Layer 9 of a small transformer language model trained on English Wikipedia (12 layers, counted from 0, width 64).
A neuron's activation on a vector x is SiLU(gate . x) times (in . x), where the dot is the dot product.
The model reads these tokens: "ed" "," " g" "ang" "-" "ra" "p" "ed" "," " and" " k" "ill" "ed" "." " L" "ater" "," " N" "e" "il" " f" "ind" "s" " out" " wh" "at" " h" "ap" "pen" "ed" " to" " her"

The vector x that enters this layer's MLP at each token. A number n stands for n times 0.0087.
0 "ed": -152 -60 -72 23 37 115 -8 134 -93 -8 -93 113 84 54 -74 -8 -49 -103 20 -150 -64 -98 -239 68 93 -50 -17 76 -114 -65 -174 60 33 36 -206 37 -28 -12 60 -17 22 -41 -353 -112 -29 -24 -131 -171 197 -88 -75 152 -38 -191 20 -40 16 -94 -43 93 72 -48 -14 -195
1 ",": -116 20 -232 38 129 36 -91 38 -21 179 -58 150 94 120 97 -70 -62 -188 28 -186 -39 -154 -119 -141 9 3 -41 132 20 17 -129 227 61 -23 -190 -37 -192 -99 14 43 -179 45 -54 -251 40 231 -18 -32 265 45 -153 110 31 -129 80 67 -177 73 -31 139 48 -51 -98 41
2 " g": 33 -94 -258 -116 36 117 4 17 226 22 -7 181 207 -9 -39 163 -28 120 53 -179 -48 35 43 182 110 -158 -52 108 -89 -165 -171 -17 -136 -26 -118 -135 -3 50 53 -128 -75 -45 -178 -50 3 -17 -153 -37 -114 300 147 122 52 -228 134 -32 9 -67 -22 1 149 -107 -11 -56
3 "ang": -156 23 -78 75 -148 82 -25 24 120 -36 81 111 27 37 -47 -85 -92 19 93 -197 -162 -176 83 73 6 -186 -3 232 -49 -47 -113 58 -159 -23 -19 92 -10 11 72 -50 -35 39 -276 -169 94 123 -228 -226 154 84 205 38 123 -7 104 -67 16 -131 100 -7 3 9 -71 -114
4 "-": -129 -113 -78 -52 -106 112 60 231 -31 76 71 145 -44 62 166 -8 -63 37 209 -28 -108 30 -53 137 31 -54 -34 86 -188 -2 -182 -56 -221 -214 2 -81 6 -82 132 169 77 70 -276 76 -50 -140 -55 -63 -3 24 -103 125 24 120 115 -119 49 -17 23 25 135 122 -110 27
5 "ra": -80 -228 -89 -26 -148 -4 -23 100 -43 87 -17 97 76 230 127 25 77 111 195 -38 29 -38 23 31 58 -53 -70 170 -24 87 -76 -95 -141 116 8 134 -24 -79 122 -55 91 192 -238 -143 -17 -24 -166 -24 76 -77 142 222 -81 34 -7 -80 -71 146 54 -38 -44 -58 -204 -150
6 "p": 41 -46 -71 55 -84 170 -63 -24 57 52 8 81 -29 39 83 -6 144 148 54 -342 -9 -63 -65 186 23 -13 -73 99 -88 -7 66 -37 19 -3 -106 5 46 38 -64 -117 80 220 -331 -162 4 -81 -150 -133 19 -197 109 -150 27 -52 -150 -77 55 -95 39 67 -16 34 -129 -70
7 "ed": -151 32 -60 32 -57 192 10 229 -80 -40 -8 17 72 13 8 -8 -76 -118 24 -75 -5 -83 -95 -15 105 -107 58 42 -137 -61 -86 -10 -16 78 -234 59 12 -3 55 49 46 -66 -337 -166 54 7 -146 -134 244 50 29 52 76 -141 19 -91 69 -3 -89 83 150 70 -123 -203
8 ",": -214 -34 -209 -5 -4 77 27 144 44 132 -89 123 139 111 51 -83 -77 -81 186 -173 -18 -128 17 -124 8 -34 -141 85 -35 91 -137 50 11 51 -148 -41 -137 -154 -39 128 -120 46 -130 -261 152 150 -129 -136 284 17 -73 10 108 -47 107 41 -81 87 -43 198 51 5 -161 21
9 " and": -174 -16 -126 56 89 166 -71 140 -62 101 -13 98 54 35 -9 -8 -56 -125 168 -14 -168 -53 10 57 -20 124 -181 35 -39 -115 -36 -17 -113 60 -233 58 -105 -55 19 -12 -54 -49 -157 -115 39 -1 -122 -130 477 48 -124 23 63 100 179 -51 -95 114 5 67 -19 -168 -3 -5
10 " k": 11 -86 -67 -93 -4 60 -60 -21 290 -74 86 143 166 55 66 9 73 99 129 31 2 116 -21 131 120 37 -61 112 -51 -79 -203 78 -132 4 132 39 -62 83 139 -73 -142 135 -227 -30 38 77 -213 -64 78 227 92 63 -150 -41 197 -223 61 -74 84 32 -86 -51 -71 74
11 "ill": -32 -36 -25 92 173 197 129 10 55 59 121 120 -1 -4 -95 -239 61 -66 128 26 -29 -213 -49 -78 69 117 -72 67 -97 -14 93 69 6 65 -29 12 87 -11 -31 -193 -66 79 -301 -37 176 12 -60 -59 -107 -98 32 -85 103 -86 70 -269 109 13 12 -135 151 -135 -176 -76
12 "ed": -196 -54 -102 -42 15 111 30 162 -115 -65 -79 -8 75 110 1 57 -69 -92 111 -241 -36 -178 -131 -4 41 -28 -52 171 -125 -65 -80 63 9 12 -212 59 -64 -9 90 6 4 14 -268 -103 -37 111 -252 -108 220 -31 -46 131 -86 -132 85 -142 21 -83 -92 -20 85 -8 -20 -260
13 ".": -54 37 7 34 140 -118 -19 -33 -122 89 -104 224 10 -21 143 -29 -208 -63 181 -104 -122 -54 -40 120 143 -100 -152 -16 58 -132 -183 92 79 -127 -247 -124 -40 -97 124 -133 -111 46 -38 -168 -61 -80 -119 134 -5 97 -166 117 -63 -191 102 -180 -4 -95 -238 59 -271 66 -54 -137
14 " L": -194 -76 -114 79 41 89 5 -26 280 72 -200 34 160 97 89 18 -12 28 215 -245 -131 66 -59 -62 154 -80 -76 119 -10 -25 -86 40 -54 -37 35 -33 52 180 -91 -65 2 122 -190 137 72 208 -61 92 -42 148 50 -59 45 -28 -9 -138 -40 -268 -60 -115 5 -121 -5 145
15 "ater": 47 -173 17 108 -135 -107 -118 13 -131 -56 115 9 60 72 61 -44 -129 -42 -3 -240 -181 -47 -72 -128 89 -244 -49 138 -295 -28 -45 -110 31 42 -13 -5 -38 138 75 -155 -114 -87 -128 -29 69 124 -163 105 293 114 -15 60 71 -133 92 -165 85 16 -14 60 189 -239 -31 -71
16 ",": -139 27 -196 11 133 -46 -72 18 -31 140 -16 128 67 73 103 -144 -166 -108 41 -228 -66 -137 -141 -185 2 -26 -71 177 17 10 -101 216 95 -12 -139 19 -191 -106 -1 64 -204 54 0 -186 90 145 -81 42 304 6 -149 78 67 -87 145 78 -226 40 -59 126 99 -96 -1 78
17 " N": -185 -186 90 -145 112 22 -98 31 249 -111 -152 141 120 52 54 -25 215 6 8 -55 15 -112 -30 136 146 118 -26 21 -154 -59 -92 -11 66 -37 -56 -153 26 27 -27 -14 -36 151 -177 -42 -123 167 -106 85 159 253 -9 169 23 16 127 -151 65 -81 -33 -124 6 -161 -156 -110
18 "e": -105 -157 107 40 -33 61 22 42 91 114 -28 41 91 -68 -49 119 -137 6 175 87 -141 24 122 117 60 -20 -113 136 58 78 -120 -158 -43 -3 -7 71 49 -14 77 -244 0 152 -210 -156 -2 -31 -171 -4 359 182 -72 79 -40 -3 -106 -66 -90 -21 105 115 -161 -105 -110 -142
19 "il": -58 -63 -38 70 -46 33 0 9 42 102 40 -22 -56 -160 54 -101 -4 49 79 -86 -131 59 49 83 141 25 -200 145 -46 44 -109 12 99 57 -146 128 108 100 131 -41 26 29 -353 -17 63 -14 -81 -271 169 84 -171 -46 2 89 18 28 -38 -45 -12 41 37 -129 63 -234
20 " f": 14 87 -152 -11 291 50 -63 -39 197 -11 -36 123 82 -4 82 220 24 -31 22 87 -117 -172 111 56 111 114 -118 85 -87 -99 -230 -155 -170 -14 -27 79 -57 229 133 -110 21 65 -199 -7 39 -77 -24 196 -33 209 52 -59 -53 -7 183 6 83 42 -83 17 35 -217 16 -56
21 "ind": -96 -29 -48 -16 -80 117 177 79 247 -10 39 82 -48 -11 -195 -77 -50 -30 56 -147 -63 -279 -26 -131 87 -34 -10 100 -138 -88 -113 40 3 26 -118 116 -136 93 85 -221 -2 -35 -229 -83 166 32 -70 -37 133 -16 45 16 183 -179 209 -112 122 -115 -8 6 103 81 -7 -96
22 "s": -229 -108 -228 -47 54 -6 4 165 19 -102 142 1 80 -58 30 70 -47 -15 93 -121 -23 -140 -125 -128 -60 -165 -67 130 -10 -53 -168 204 -148 38 -37 136 19 -98 190 -52 -12 50 -148 -12 100 102 -42 -120 384 -53 40 73 164 -196 -65 -53 -50 7 35 104 39 -35 131 -48
23 " out": 11 -2 -87 -17 78 130 5 311 18 -52 121 69 76 24 38 14 -79 -71 224 61 -220 -246 -27 36 -9 51 -55 208 -38 -30 -106 68 -115 -79 -180 10 -35 -85 85 -125 101 -3 -227 19 19 -42 -104 8 97 -144 -160 51 102 -82 90 -186 173 -170 -145 -3 153 -2 145 -1
24 " wh": -11 -174 -166 -315 -9 66 -38 -86 172 -202 -15 168 118 49 196 -1 -64 -40 -160 -37 -62 -25 -80 -6 4 0 -101 188 -103 -52 -238 224 -85 10 -62 22 16 -69 -62 -141 32 32 -65 -53 65 -233 -219 -151 143 29 79 46 -93 95 255 -87 90 -20 10 88 -78 -52 -154 155
25 "at": -109 151 -115 -68 59 -77 -214 65 -95 116 74 225 -53 -28 118 29 -112 -68 93 -175 -271 -161 111 211 -84 -39 -172 262 -22 -188 -56 127 46 98 -119 44 -62 -81 58 -121 -29 5 -118 -55 73 2 63 67 183 9 -165 56 258 -108 122 37 -66 14 -62 22 -4 -107 145 -37
26 " h": -70 -96 -215 -81 28 138 242 42 215 -15 -170 221 73 -36 90 3 147 18 85 -73 -139 92 -9 6 -2 75 -93 207 -75 -81 -99 -151 -86 18 -62 -31 -52 81 44 -112 -30 104 -115 -43 170 50 -236 -11 -8 206 16 -43 128 -180 130 -94 53 -200 -117 115 43 -84 -215 154
27 "ap": 88 166 11 -197 -141 131 -120 90 123 91 225 34 -47 -48 -38 25 201 -83 146 -197 -77 -228 -68 120 108 -62 -45 136 19 -45 8 73 -99 -48 -51 148 172 11 -60 -237 -47 -43 -86 -218 -126 -92 -92 -180 117 -165 111 1 245 -149 -95 -22 -157 -86 -39 78 29 -82 25 109
28 "pen": -34 -23 -11 69 174 153 119 138 15 -67 115 162 60 67 67 -70 -94 -152 50 -320 -15 -244 -88 157 -6 -52 -100 30 -274 -49 -147 33 -55 149 16 157 -59 10 60 -156 59 48 -297 -123 23 32 -16 -84 36 -110 139 -45 113 -130 -25 6 -22 -75 47 72 -33 6 14 -74
29 "ed": -202 -11 -90 51 19 88 11 169 -155 -67 -34 -14 107 32 -5 92 -182 -75 116 -252 -108 -160 -153 -20 51 -37 48 129 -236 -81 -27 25 -48 57 -221 141 -88 -73 91 -30 48 -37 -218 -81 15 95 -169 -32 217 -130 -58 75 0 -192 88 -91 -33 -90 -55 72 120 -59 102 -231
30 " to": -27 -124 -132 -84 125 161 -11 101 15 7 -96 170 107 -22 53 -131 -8 -92 100 -13 -195 -195 -266 -60 26 157 -44 168 -57 -83 -119 38 -153 -116 -243 76 103 -61 -36 -188 -13 -18 -147 41 123 -71 -240 -62 145 -11 -78 80 -50 103 182 47 -38 205 90 -172 85 -141 -88 -8
31 " her": 95 -24 -3 -88 144 15 -51 304 29 -50 -198 52 8 -167 146 -107 34 -54 140 73 5 -194 -15 12 2 -131 -97 134 20 -177 68 99 -33 -13 -76 78 -19 -76 -62 -196 52 25 -104 -124 -177 -127 -123 -54 296 -217 -96 56 70 -38 -25 -312 -106 41 -59 117 42 36 -169 -73

Each question shows the input weights of one neuron of the MLP. A number n stands for n times 0.0021.

n29 gate: -53 -173 10 -264 29 67 13 10 -27 -172 -152 -135 9 95 48 -4 30 240 -159 -29 -213 -1 -251 -134 37 253 267 9 97 -81 211 -45 -39 37 49 184 202 179 -107 184 -133 -99 224 -156 79 -143 14 85 48 137 -141 58 176 22 87 -75 61 -294 44 3 134 80 10 -11
n29 in: 68 27 309 -35 -137 -64 -228 211 22 244 190 70 220 155 105 50 2 -293 72 151 -59 -59 203 73 -89 -117 123 -272 -11 -127 28 -197 40 -152 -9 97 -66 -143 140 -2 78 -55 12 91 1 149 26 283 -209 -18 93 41 74 140 223 -8 50 59 14 -89 -174 -119 -206 -173
On which token does it fire most? 17 " N"

n50 gate: 78 1 28 72 -11 68 165 223 126 -28 68 104 21 -52 -15 -45 156 170 186 213 1 -61 3 182 161 99 19 -113 -23 14 61 -17 99 -17 35 -208 18 271 112 57 237 86 127 6 15 -10 170 -197 -109 -106 -138 -55 243 189 20 37 -130 34 118 -234 -227 50 -272 -73
n50 in: 263 2 318 92 -10 201 50 -17 120 161 -110 -2 41 66 -115 -73 -5 90 -332 -154 177 -46 -77 -40 102 -79 92 77 -41 127 -119 65 63 222 -161 83 234 85 144 94 84 76 138 -63 223 -138 102 -58 -216 19 52 -40 144 -253 28 -96 -84 -220 -116 58 59 27 -11 -48
On which token does it fire most? 11 "ill"

n35 gate: 166 41 24 -159 -81 94 138 25 -89 -4 11 35 276 127 -246 -1 -52 63 -107 54 190 -107 113 50 -144 -208 -145 237 -52 61 -130 -161 52 -17 47 -221 19 -109 -100 37 -132 -204 -29 97 66 -142 41 -156 -281 70 84 -49 -87 30 -42 -117 -92 46 166 282 -107 -42 225 -25
n35 in: 24 -309 56 -145 68 -50 39 75 -61 -176 -77 21 48 76 -155 212 -278 61 -84 -145 -120 -195 -134 149 -328 -173 -10 -27 -110 -115 -15 64 -189 -77 -42 -187 -104 -65 113 111 -196 -103 -22 53 -26 21 -90 -144 -72 59 144 -23 -53 -254 225 41 -3 196 124 -167 -14 -169 107 163
On which token does it fire most, and how strongly? 2 " g", at about 21

n39 gate: 32 -88 125 -45 47 -194 146 -102 13 -80 -38 -93 199 88 -116 -144 -157 33 -90 -136 -128 -61 58 -131 92 168 -182 74 11 -185 25 92 97 151 79 136 -83 123 22 4 -19 53 -5 4 58 -134 -79 196 35 59 61 -55 109 295 249 -26 -77 153 59 -127 -271 61 -183 161
n39 in: 112 151 -86 -105 -75 183 204 172 -107 338 -116 -56 -6 -89 129 67 -98 -41 71 -21 -104 8 -2 24 187 -114 -185 95 114 202 -2 101 204 -124 216 149 139 213 61 28 85 -224 -49 85 -281 -120 191 -58 111 -149 29 -387 -139 30 -49 -22 62 -168 -70 -20 -201 -80 -270 98
On which token does it fire most, and how strongly? 14 " L", at about 2.5

n56 gate: -84 -14 118 32 140 69 -59 119 -89 -135 -254 -76 -28 255 -91 35 -277 -71 -39 -31 70 206 -6 -83 -45 -31 97 68 -218 -126 -117 -7 57 12 134 -67 -257 -97 38 111 21 -52 61 119 -63 -164 -87 243 -7 -14 109 204 -252 154 -76 40 202 -22 -77 -82 283 -182 -90 78
n56 in: 117 257 -5 -148 -209 -102 -144 134 -92 -66 75 -53 -151 31 206 125 -140 -6 103 246 15 170 161 -91 306 200 139 -73 0 7 -171 -16 126 -54 -73 -159 10 72 160 -135 18 -112 54 -34 59 -7 27 85 81 88 124 239 -12 120 -40 -201 64 135 -230 200 191 -51 -87 174
On which token does it fire most? 15 "ater"

n74 gate: 176 -126 20 -77 -93 128 36 -192 -164 -43 116 65 -85 48 86 -98 33 -44 132 -4 250 260 34 67 -343 -14 -54 47 131 -166 -155 -190 86 -193 -204 25 70 -26 89 -2 36 -82 60 20 182 -28 -137 -19 -23 86 204 101 -220 8 -3 218 157 3 -180 126 -2 58 194 -226
n74 in: 20 -81 -78 194 38 -118 -4 257 -63 97 63 -118 38 -33 32 -111 -70 -100 -52 -219 197 -29 81 7 155 176 71 187 -163 56 -45 -42 -292 98 101 -161 -79 -110 108 83 -59 160 267 87 -53 -147 212 134 1 -16 48 -68 7 -85 278 -49 -237 -42 -134 99 239 -82 85 -127
On which token does it fire most, and how strongly? 2 " g", at about 1.1

n60 gate: 68 -190 -45 -134 4 -217 112 -71 210 -9 103 -221 108 -29 -122 98 -119 102 34 208 -14 48 -4 28 -82 24 -128 -9 -78 -141 210 85 70 114 18 -42 73 -10 -20 123 -121 208 -179 109 101 43 -288 -34 -47 37 -39 86 76 138 19 -186 164 242 31 -29 -139 67 39 259
n60 in: -102 55 -37 -95 42 214 -168 -222 154 -168 75 215 165 95 -154 -25 136 127 116 362 101 -81 -85 -19 -117 -40 -8 -113 77 91 133 -105 -67 127 -128 -269 -117 -50 183 -79 136 190 87 -277 -16 59 -164 -142 48 -90 3 5 -153 -63 -102 14 82 101 -156 107 -252 -78 103 -30
On which two tokens does it fire most, strongest first? 10 " k", 24 " wh"

n3 gate: -44 -17 150 2 -136 105 -17 57 -6 -48 -120 -54 -85 -89 27 45 219 163 -159 -55 142 -46 12 140 -99 -175 155 24 -257 -183 40 106 215 -113 -16 -112 39 39 205 230 -41 -100 49 135 214 -84 177 -224 -27 -1 -114 -67 105 -40 243 226 2 31 92 -25 -216 -131 255 -95
n3 in: -4 20 -6 81 -49 66 -193 -43 -268 173 -86 100 -176 62 250 0 11 2 109 17 -225 125 88 -22 55 132 31 -121 -133 -118 130 -372 -181 -208 16 -67 20 93 -53 -106 77 146 147 -103 73 -70 32 -146 54 -73 81 -475 -278 289 -172 35 -73 50 142 80 195 76 45 -49
On which token does it fire most? 19 "il"

n22 gate: 78 315 -82 121 52 -156 221 -57 -163 -189 146 158 35 -31 -173 25 -85 22 -59 181 126 -224 82 38 3 -110 169 196 -1 198 13 130 122 73 113 -61 10 -36 197 -246 17 -23 36 -162 -106 -83 76 -29 -29 -89 -7 65 -235 50 196 -17 89 -58 -134 -36 24 49 -179 101
n22 in: -52 -147 128 30 151 161 129 195 -161 -54 -254 -129 152 8 119 -240 -257 29 31 -64 -81 13 158 32 180 -118 -90 -267 -6 93 217 -15 -85 232 145 -104 14 -65 158 123 93 49 21 4 -165 -111 126 7 80 15 -96 -132 107 -24 -17 59 160 14 -270 16 -131 -17 56 5
On which token does it fire most? 13 "."

n62 gate: 323 -17 -74 27 106 -36 -6 13 120 5 -325 89 28 -17 70 5 -2 -109 98 -26 41 111 -139 -80 88 -132 31 124 129 157 -173 233 -98 44 -36 95 101 89 151 -77 -99 43 -120 182 138 -98 265 207 7 -32 -98 -172 -43 71 -298 32 -182 -63 115 -63 10 22 66 -66
n62 in: 101 -54 -89 -88 -208 91 29 105 -40 -28 111 -24 34 3 56 229 -57 20 66 -17 -150 228 252 119 176 -63 255 -80 234 132 -142 254 -8 -111 -104 -106 48 -136 -120 -42 -231 105 88 147 298 -139 38 -123 -74 127 67 39 -82 -210 -11 -140 -25 -119 78 -274 71 183 -80 -150
On which token does it fire most? 14 " L"

n13 gate: 230 -184 -9 130 288 -45 93 -21 27 -181 -59 -152 2 38 -126 -17 14 -36 -35 -162 27 -100 4 -188 -106 -67 7 -31 -109 -70 -143 -243 96 -128 115 116 -32 -51 152 134 -457 48 103 -45 127 -22 -164 -130 -104 6 48 -167 -108 255 112 185 3 10 -43 177 -67 -83 -16 85
n13 in: -22 296 183 93 209 133 172 -26 -29 -135 -3 71 -144 154 53 135 120 -125 220 142 25 -62 137 127 -149 -34 -196 -137 87 129 -21 -133 181 -49 115 28 -232 49 -38 93 100 126 -33 -58 -45 -154 -275 142 -16 -40 129 -44 -116 19 34 -74 194 99 -31 364 41 -113 203 -80
On which token does it fire most, and how strongly? 20 " f", at about 7.2

n7 gate: 47 296 191 99 15 13 132 -65 -82 -274 111 78 -13 -3 123 29 -53 97 130 149 -92 -87 -62 239 -103 47 -280 184 151 -35 137 76 4 -74 180 -198 -113 -119 -81 3 117 114 -10 -302 136 -114 155 -110 -115 -43 -65 -85 75 66 -26 48 79 -203 -22 -39 -90 62 21 88
n7 in: -14 96 245 -140 -60 10 -3 109 31 178 -136 75 57 -17 3 -2 -70 68 -62 3 135 -260 -189 286 -85 -116 -154 2 54 -83 -352 -54 100 195 9 86 99 147 19 -55 -135 12 61 -125 41 -167 10 -243 -234 33 88 86 236 110 -61 -86 116 -147 -72 124 -164 162 -3 -107
On which two tokens does it fire most, strongest first? 13 ".", 25 "at"

n0 gate: -10 40 -145 -58 -85 29 -192 201 -98 53 109 13 -229 -180 -37 62 -19 153 -259 25 111 57 28 134 79 -92 -62 107 46 -19 -103 -53 113 45 -67 198 138 -99 -298 91 -123 -271 29 82 78 -169 15 -80 103 -115 -45 74 -189 -106 -93 -22 289 -102 194 72 166 -119 -37 62
n0 in: -70 287 73 111 156 63 4 32 76 97 -328 109 45 91 -18 196 13 72 -41 -193 -16 96 -50 46 -104 94 39 159 212 62 -214 -11 77 -66 -166 87 39 -180 -77 -25 -4 -263 -70 -207 -82 -127 204 98 102 40 85 -124 -127 28 -102 -172 112 -137 170 -22 -172 72 100 152
On which token does it fire most? 0 "ed"

n93 gate: 79 33 -31 128 -27 48 22 120 -203 60 -234 49 -104 23 -50 321 13 189 285 -78 20 231 -23 -181 -127 -5 213 -29 -64 187 -148 -159 -90 151 127 -50 -39 -36 2 -108 202 -15 -98 16 29 106 89 -44 -160 -172 -5 171 -215 59 -58 6 -25 -90 56 -34 -110 34 -4 111
n93 in: 119 177 113 200 125 -86 -215 -136 131 13 -163 -58 23 -91 -195 -63 51 -90 -245 -50 -254 103 59 -4 -15 -351 -193 79 48 88 -181 18 -103 -46 71 -18 -131 110 174 -51 30 12 -96 37 104 -343 -91 185 -359 19 42 37 -18 -10 -99 168 -131 -198 -77 107 -80 54 -65 -49
On which token does it fire most? 14 " L"

n90 gate: -83 -178 -44 -9 125 133 72 161 102 -17 240 80 -23 -7 -142 71 -151 86 86 100 102 -53 44 59 -219 -165 91 -151 196 51 -220 -1 -100 -77 -57 132 -105 29 -86 59 -40 3 132 73 115 33 -136 -34 139 130 -56 117 17 -77 120 75 108 20 106 -74 235 -9 53 -66
n90 in: -48 -29 9 15 -54 -10 186 163 -21 -140 96 -22 -26 -21 144 254 -207 30 99 44 -57 16 114 251 -134 -63 4 -48 -60 172 20 -4 27 20 -36 89 17 -153 -45 -74 -7 29 235 0 33 -18 31 -68 -91 -115 195 80 71 -199 -49 100 -22 160 39 -143 5 81 183 75
On which token does it fire most, and how strongly? 22 "s", at about 6.8

n52 gate: 166 -14 216 -314 -141 -403 -115 124 65 83 24 158 78 -7 -112 -40 172 187 -47 10 -6 -69 109 -203 -89 5 41 -106 -36 -88 115 -64 147 -97 11 158 -42 65 41 123 9 -31 -243 -44 15 -44 -66 86 36 35 -186 -93 100 -122 57 4 137 130 73 11 -116 -194 142 -110
n52 in: -113 87 -75 -101 -92 164 -46 46 105 39 141 199 81 -23 63 101 -4 42 -123 29 149 143 73 10 35 -216 32 -135 -179 19 -68 -150 26 181 -223 -108 -12 -52 -81 -9 137 66 -116 12 -105 24 -179 212 77 86 -311 255 -28 -13 -35 62 -191 104 92 -49 -156 -112 151 -147
On which token does it fire most? 17 " N"

n94 gate: 287 149 -145 -93 -192 -177 90 117 -277 66 146 313 -60 -129 152 82 170 55 97 -12 146 67 41 149 79 101 6 -11 87 -118 42 25 10 -60 -5 -103 110 -40 0 -62 -80 -40 -97 -198 91 -35 -98 -13 123 65 -284 -28 71 -17 -66 29 103 215 -41 -163 5 14 88 -36
n94 in: -284 -59 -99 -18 -132 -148 -157 54 -8 -126 38 183 297 -108 -36 11 -21 62 -22 -95 -45 -43 16 -51 -27 53 -120 80 -18 205 88 48 72 66 193 -220 -1 -333 40 171 124 -31 -132 -166 -43 -120 91 -77 -156 -89 -178 21 33 110 93 156 73 130 -122 -27 -72 13 -9 133
On which token does it fire most, and how strongly? 25 "at", at about 10

n5 gate: 144 -1 30 122 0 137 46 101 -193 -10 -5 16 -73 244 -48 217 -70 -133 -45 259 -1 0 -12 -50 -54 -37 46 -92 59 0 138 128 103 -2 -101 116 -220 -72 -315 -89 52 -4 -251 243 -263 31 129 161 -152 -81 -147 140 -44 179 -22 -211 -75 -16 -164 45 40 1 -81 -311
n5 in: -83 -273 -138 -127 124 121 54 -81 204 -94 43 64 213 -93 130 -84 117 -139 155 -339 -10 -60 -62 17 137 -155 16 -3 189 190 43 -71 278 213 27 179 101 -167 136 53 31 22 13 -212 182 49 -29 219 19 -166 263 -22 -230 -24 -144 -51 95 117 84 61 -130 114 87 45
On which token does it fire most, and how strongly? 12 "ed", at about 3.1

n31 gate: -50 -23 102 88 39 59 -93 6 -4 -97 -21 184 -124 -65 101 -194 85 -72 41 53 62 29 74 -52 58 18 -103 -118 8 -129 35 20 -210 53 164 -291 35 49 92 -47 -114 77 99 137 17 -217 -305 -36 75 -96 29 -133 142 213 180 -76 136 102 72 128 -23 32 224 28
n31 in: -234 -169 26 -122 -200 -10 -105 30 30 -243 112 -28 71 -174 21 84 -162 -173 30 -80 -25 26 -187 0 21 -9 -80 -130 -11 46 315 32 -6 -13 -197 96 -58 -67 -147 -62 8 -4 -42 -16 -193 -139 -142 -66 85 -169 176 -128 -78 134 44 117 -59 77 -144 -77 102 -90 230 173
On which token does it fire most, and how strongly? 24 " wh", at about 8.5

n81 gate: 122 -15 -126 198 76 -31 98 20 38 -43 82 66 -95 -56 -137 -85 -96 248 -148 -108 66 -158 -136 50 -239 -112 149 14 -64 36 -98 17 199 236 95 83 -52 -178 89 -179 -206 56 -48 90 -236 -53 130 -41 26 114 -148 -66 3 30 -40 28 7 70 64 -182 -118 127 18 -196
n81 in: -110 -39 191 64 115 -153 90 -70 146 17 10 219 123 192 -13 18 -246 37 22 63 -35 -178 42 159 181 -8 214 -83 -74 -117 289 40 21 -179 49 76 -31 -101 316 164 -21 28 134 38 268 78 -108 -10 41 163 268 31 138 -15 -76 194 21 -146 -30 114 92 -98 151 171
On which two tokens does it fire most, strongest first? 28 "pen", 21 "ind"

n58 gate: 63 -12 114 -46 -122 5 58 52 153 -83 43 108 165 125 -161 -89 -100 82 -146 -44 227 8 16 -1 141 56 72 81 115 -155 -195 -174 155 168 5 128 19 29 -22 -99 -167 10 133 -100 -163 -57 -126 50 72 -163 -42 -257 171 -183 119 22 71 134 -277 170 -129 108 9 214
n58 in: -16 6 154 125 15 -99 -181 206 -23 -276 93 -13 8 25 -83 270 28 -192 46 -162 145 127 96 117 149 -27 -8 199 63 -95 -260 -16 -70 -95 108 234 82 -24 -53 151 -14 118 158 304 70 95 32 6 -30 75 -30 241 166 -29 -6 -356 -49 -72 121 25 131 58 7 -151
On which token does it fire most, and how strongly? 10 " k", at about 3

n91 gate: 6 113 99 -70 52 158 -28 296 27 -78 0 -108 105 -56 2 102 101 100 103 -136 209 64 84 70 102 -101 -246 101 253 12 254 40 -32 117 97 34 -10 -82 -4 129 -68 53 56 41 36 -54 -112 58 -144 31 175 -80 -121 -26 60 -152 17 -197 33 -23 51 -149 -144 33
n91 in: 24 -80 -12 -125 70 -3 -121 -61 -22 101 -48 98 239 -304 -86 -34 -48 122 -153 116 -10 -18 260 110 61 -31 -59 48 -102 55 129 43 -91 -90 22 -298 -8 47 -41 -189 -232 168 33 88 -99 -223 40 85 -105 -15 39 -149 -48 252 -200 -230 -25 -40 92 184 -31 -125 -196 108
On which token does it fire most? 31 " her"

n40 gate: -13 0 -98 42 58 221 152 10 -59 157 29 64 66 80 25 -6 -30 73 -133 -86 -173 207 301 128 18 76 -37 11 180 12 44 -151 -49 -29 21 57 -59 69 -34 28 -64 -229 20 38 -102 -14 -60 130 -82 -189 182 -101 21 -22 -123 -83 124 46 27 -4 190 -5 78 61
n40 in: -150 13 -29 83 -96 92 188 -114 11 -124 95 114 91 -18 -2 72 -147 131 186 -25 209 -33 -25 150 -178 -65 68 -81 126 79 38 69 73 192 34 11 -94 -53 76 96 223 107 -159 -22 223 -90 -109 -88 -89 -93 -53 13 -69 184 50 150 129 214 0 -81 5 29 -31 43
On which token does it fire most, and how strongly? 6 "p", at about 1.7

n116 gate: 211 -79 59 -88 263 -53 -72 155 -16 4 -1 -28 51 84 -136 1 -228 16 45 82 -2 -114 -64 -4 -63 -12 -184 -28 -136 -214 181 -166 -10 83 185 -61 -279 46 -93 -135 191 53 113 2 -122 -26 -176 287 -78 19 -38 -212 70 168 -177 256 38 -308 -168 54 -206 -175 7 -31
n116 in: 165 141 -333 390 -268 149 86 -37 62 -61 99 -108 181 -98 104 40 6 46 19 122 -80 -187 -124 -140 42 -250 23 -307 49 192 32 59 -34 -160 -254 64 151 18 8 -14 301 87 -42 109 -31 -32 55 52 -125 69 76 234 -20 112 65 34 -40 49 -123 -22 -60 200 81 23
On which token does it fire most? 23 " out"

n36 gate: 75 238 17 -97 66 64 6 29 15 49 103 -30 75 -162 -82 -51 175 115 -116 154 42 -95 -195 95 37 81 -66 -283 269 -19 -140 91 93 -13 148 -159 112 -174 -58 155 212 -86 -173 -132 -84 -18 -77 -188 61 -35 16 -155 -24 -196 8 -168 88 32 -63 -37 -43 -157 259 62
n36 in: -213 6 173 -137 200 -130 -123 -53 71 -51 226 -345 -29 44 -171 -90 200 44 157 -101 -6 214 -103 191 -101 -9 -105 84 118 9 86 -128 47 118 -227 -2 -217 21 64 -83 50 62 51 -98 137 108 140 -132 6 -53 11 192 87 275 -279 -125 175 -71 -11 132 -34 87 -87 53
On which token does it fire most? 27 "ap"

n112 gate: 75 -149 59 -330 -62 -136 -251 166 51 37 -94 39 -32 -8 260 -121 -52 -93 23 -79 2 112 -51 -43 -188 150 6 -6 46 -210 28 237 63 10 187 -67 198 56 147 129 155 92 -148 -130 -76 -164 -36 114 -71 -12 -12 105 -69 -92 67 -82 123 10 -30 40 -72 16 135 120
n112 in: 167 -142 81 -123 -80 -113 62 -19 -8 -207 -96 109 139 156 -34 -204 56 197 -134 -267 -28 -138 -3 202 -98 83 -111 -21 -129 247 -314 -23 225 181 -33 86 -180 -168 -68 -199 -184 44 -91 24 3 -138 82 -78 -7 9 -115 -23 27 -78 109 54 167 75 80 39 -63 159 7 43
On which token does it fire most, and how strongly? 24 " wh", at about 25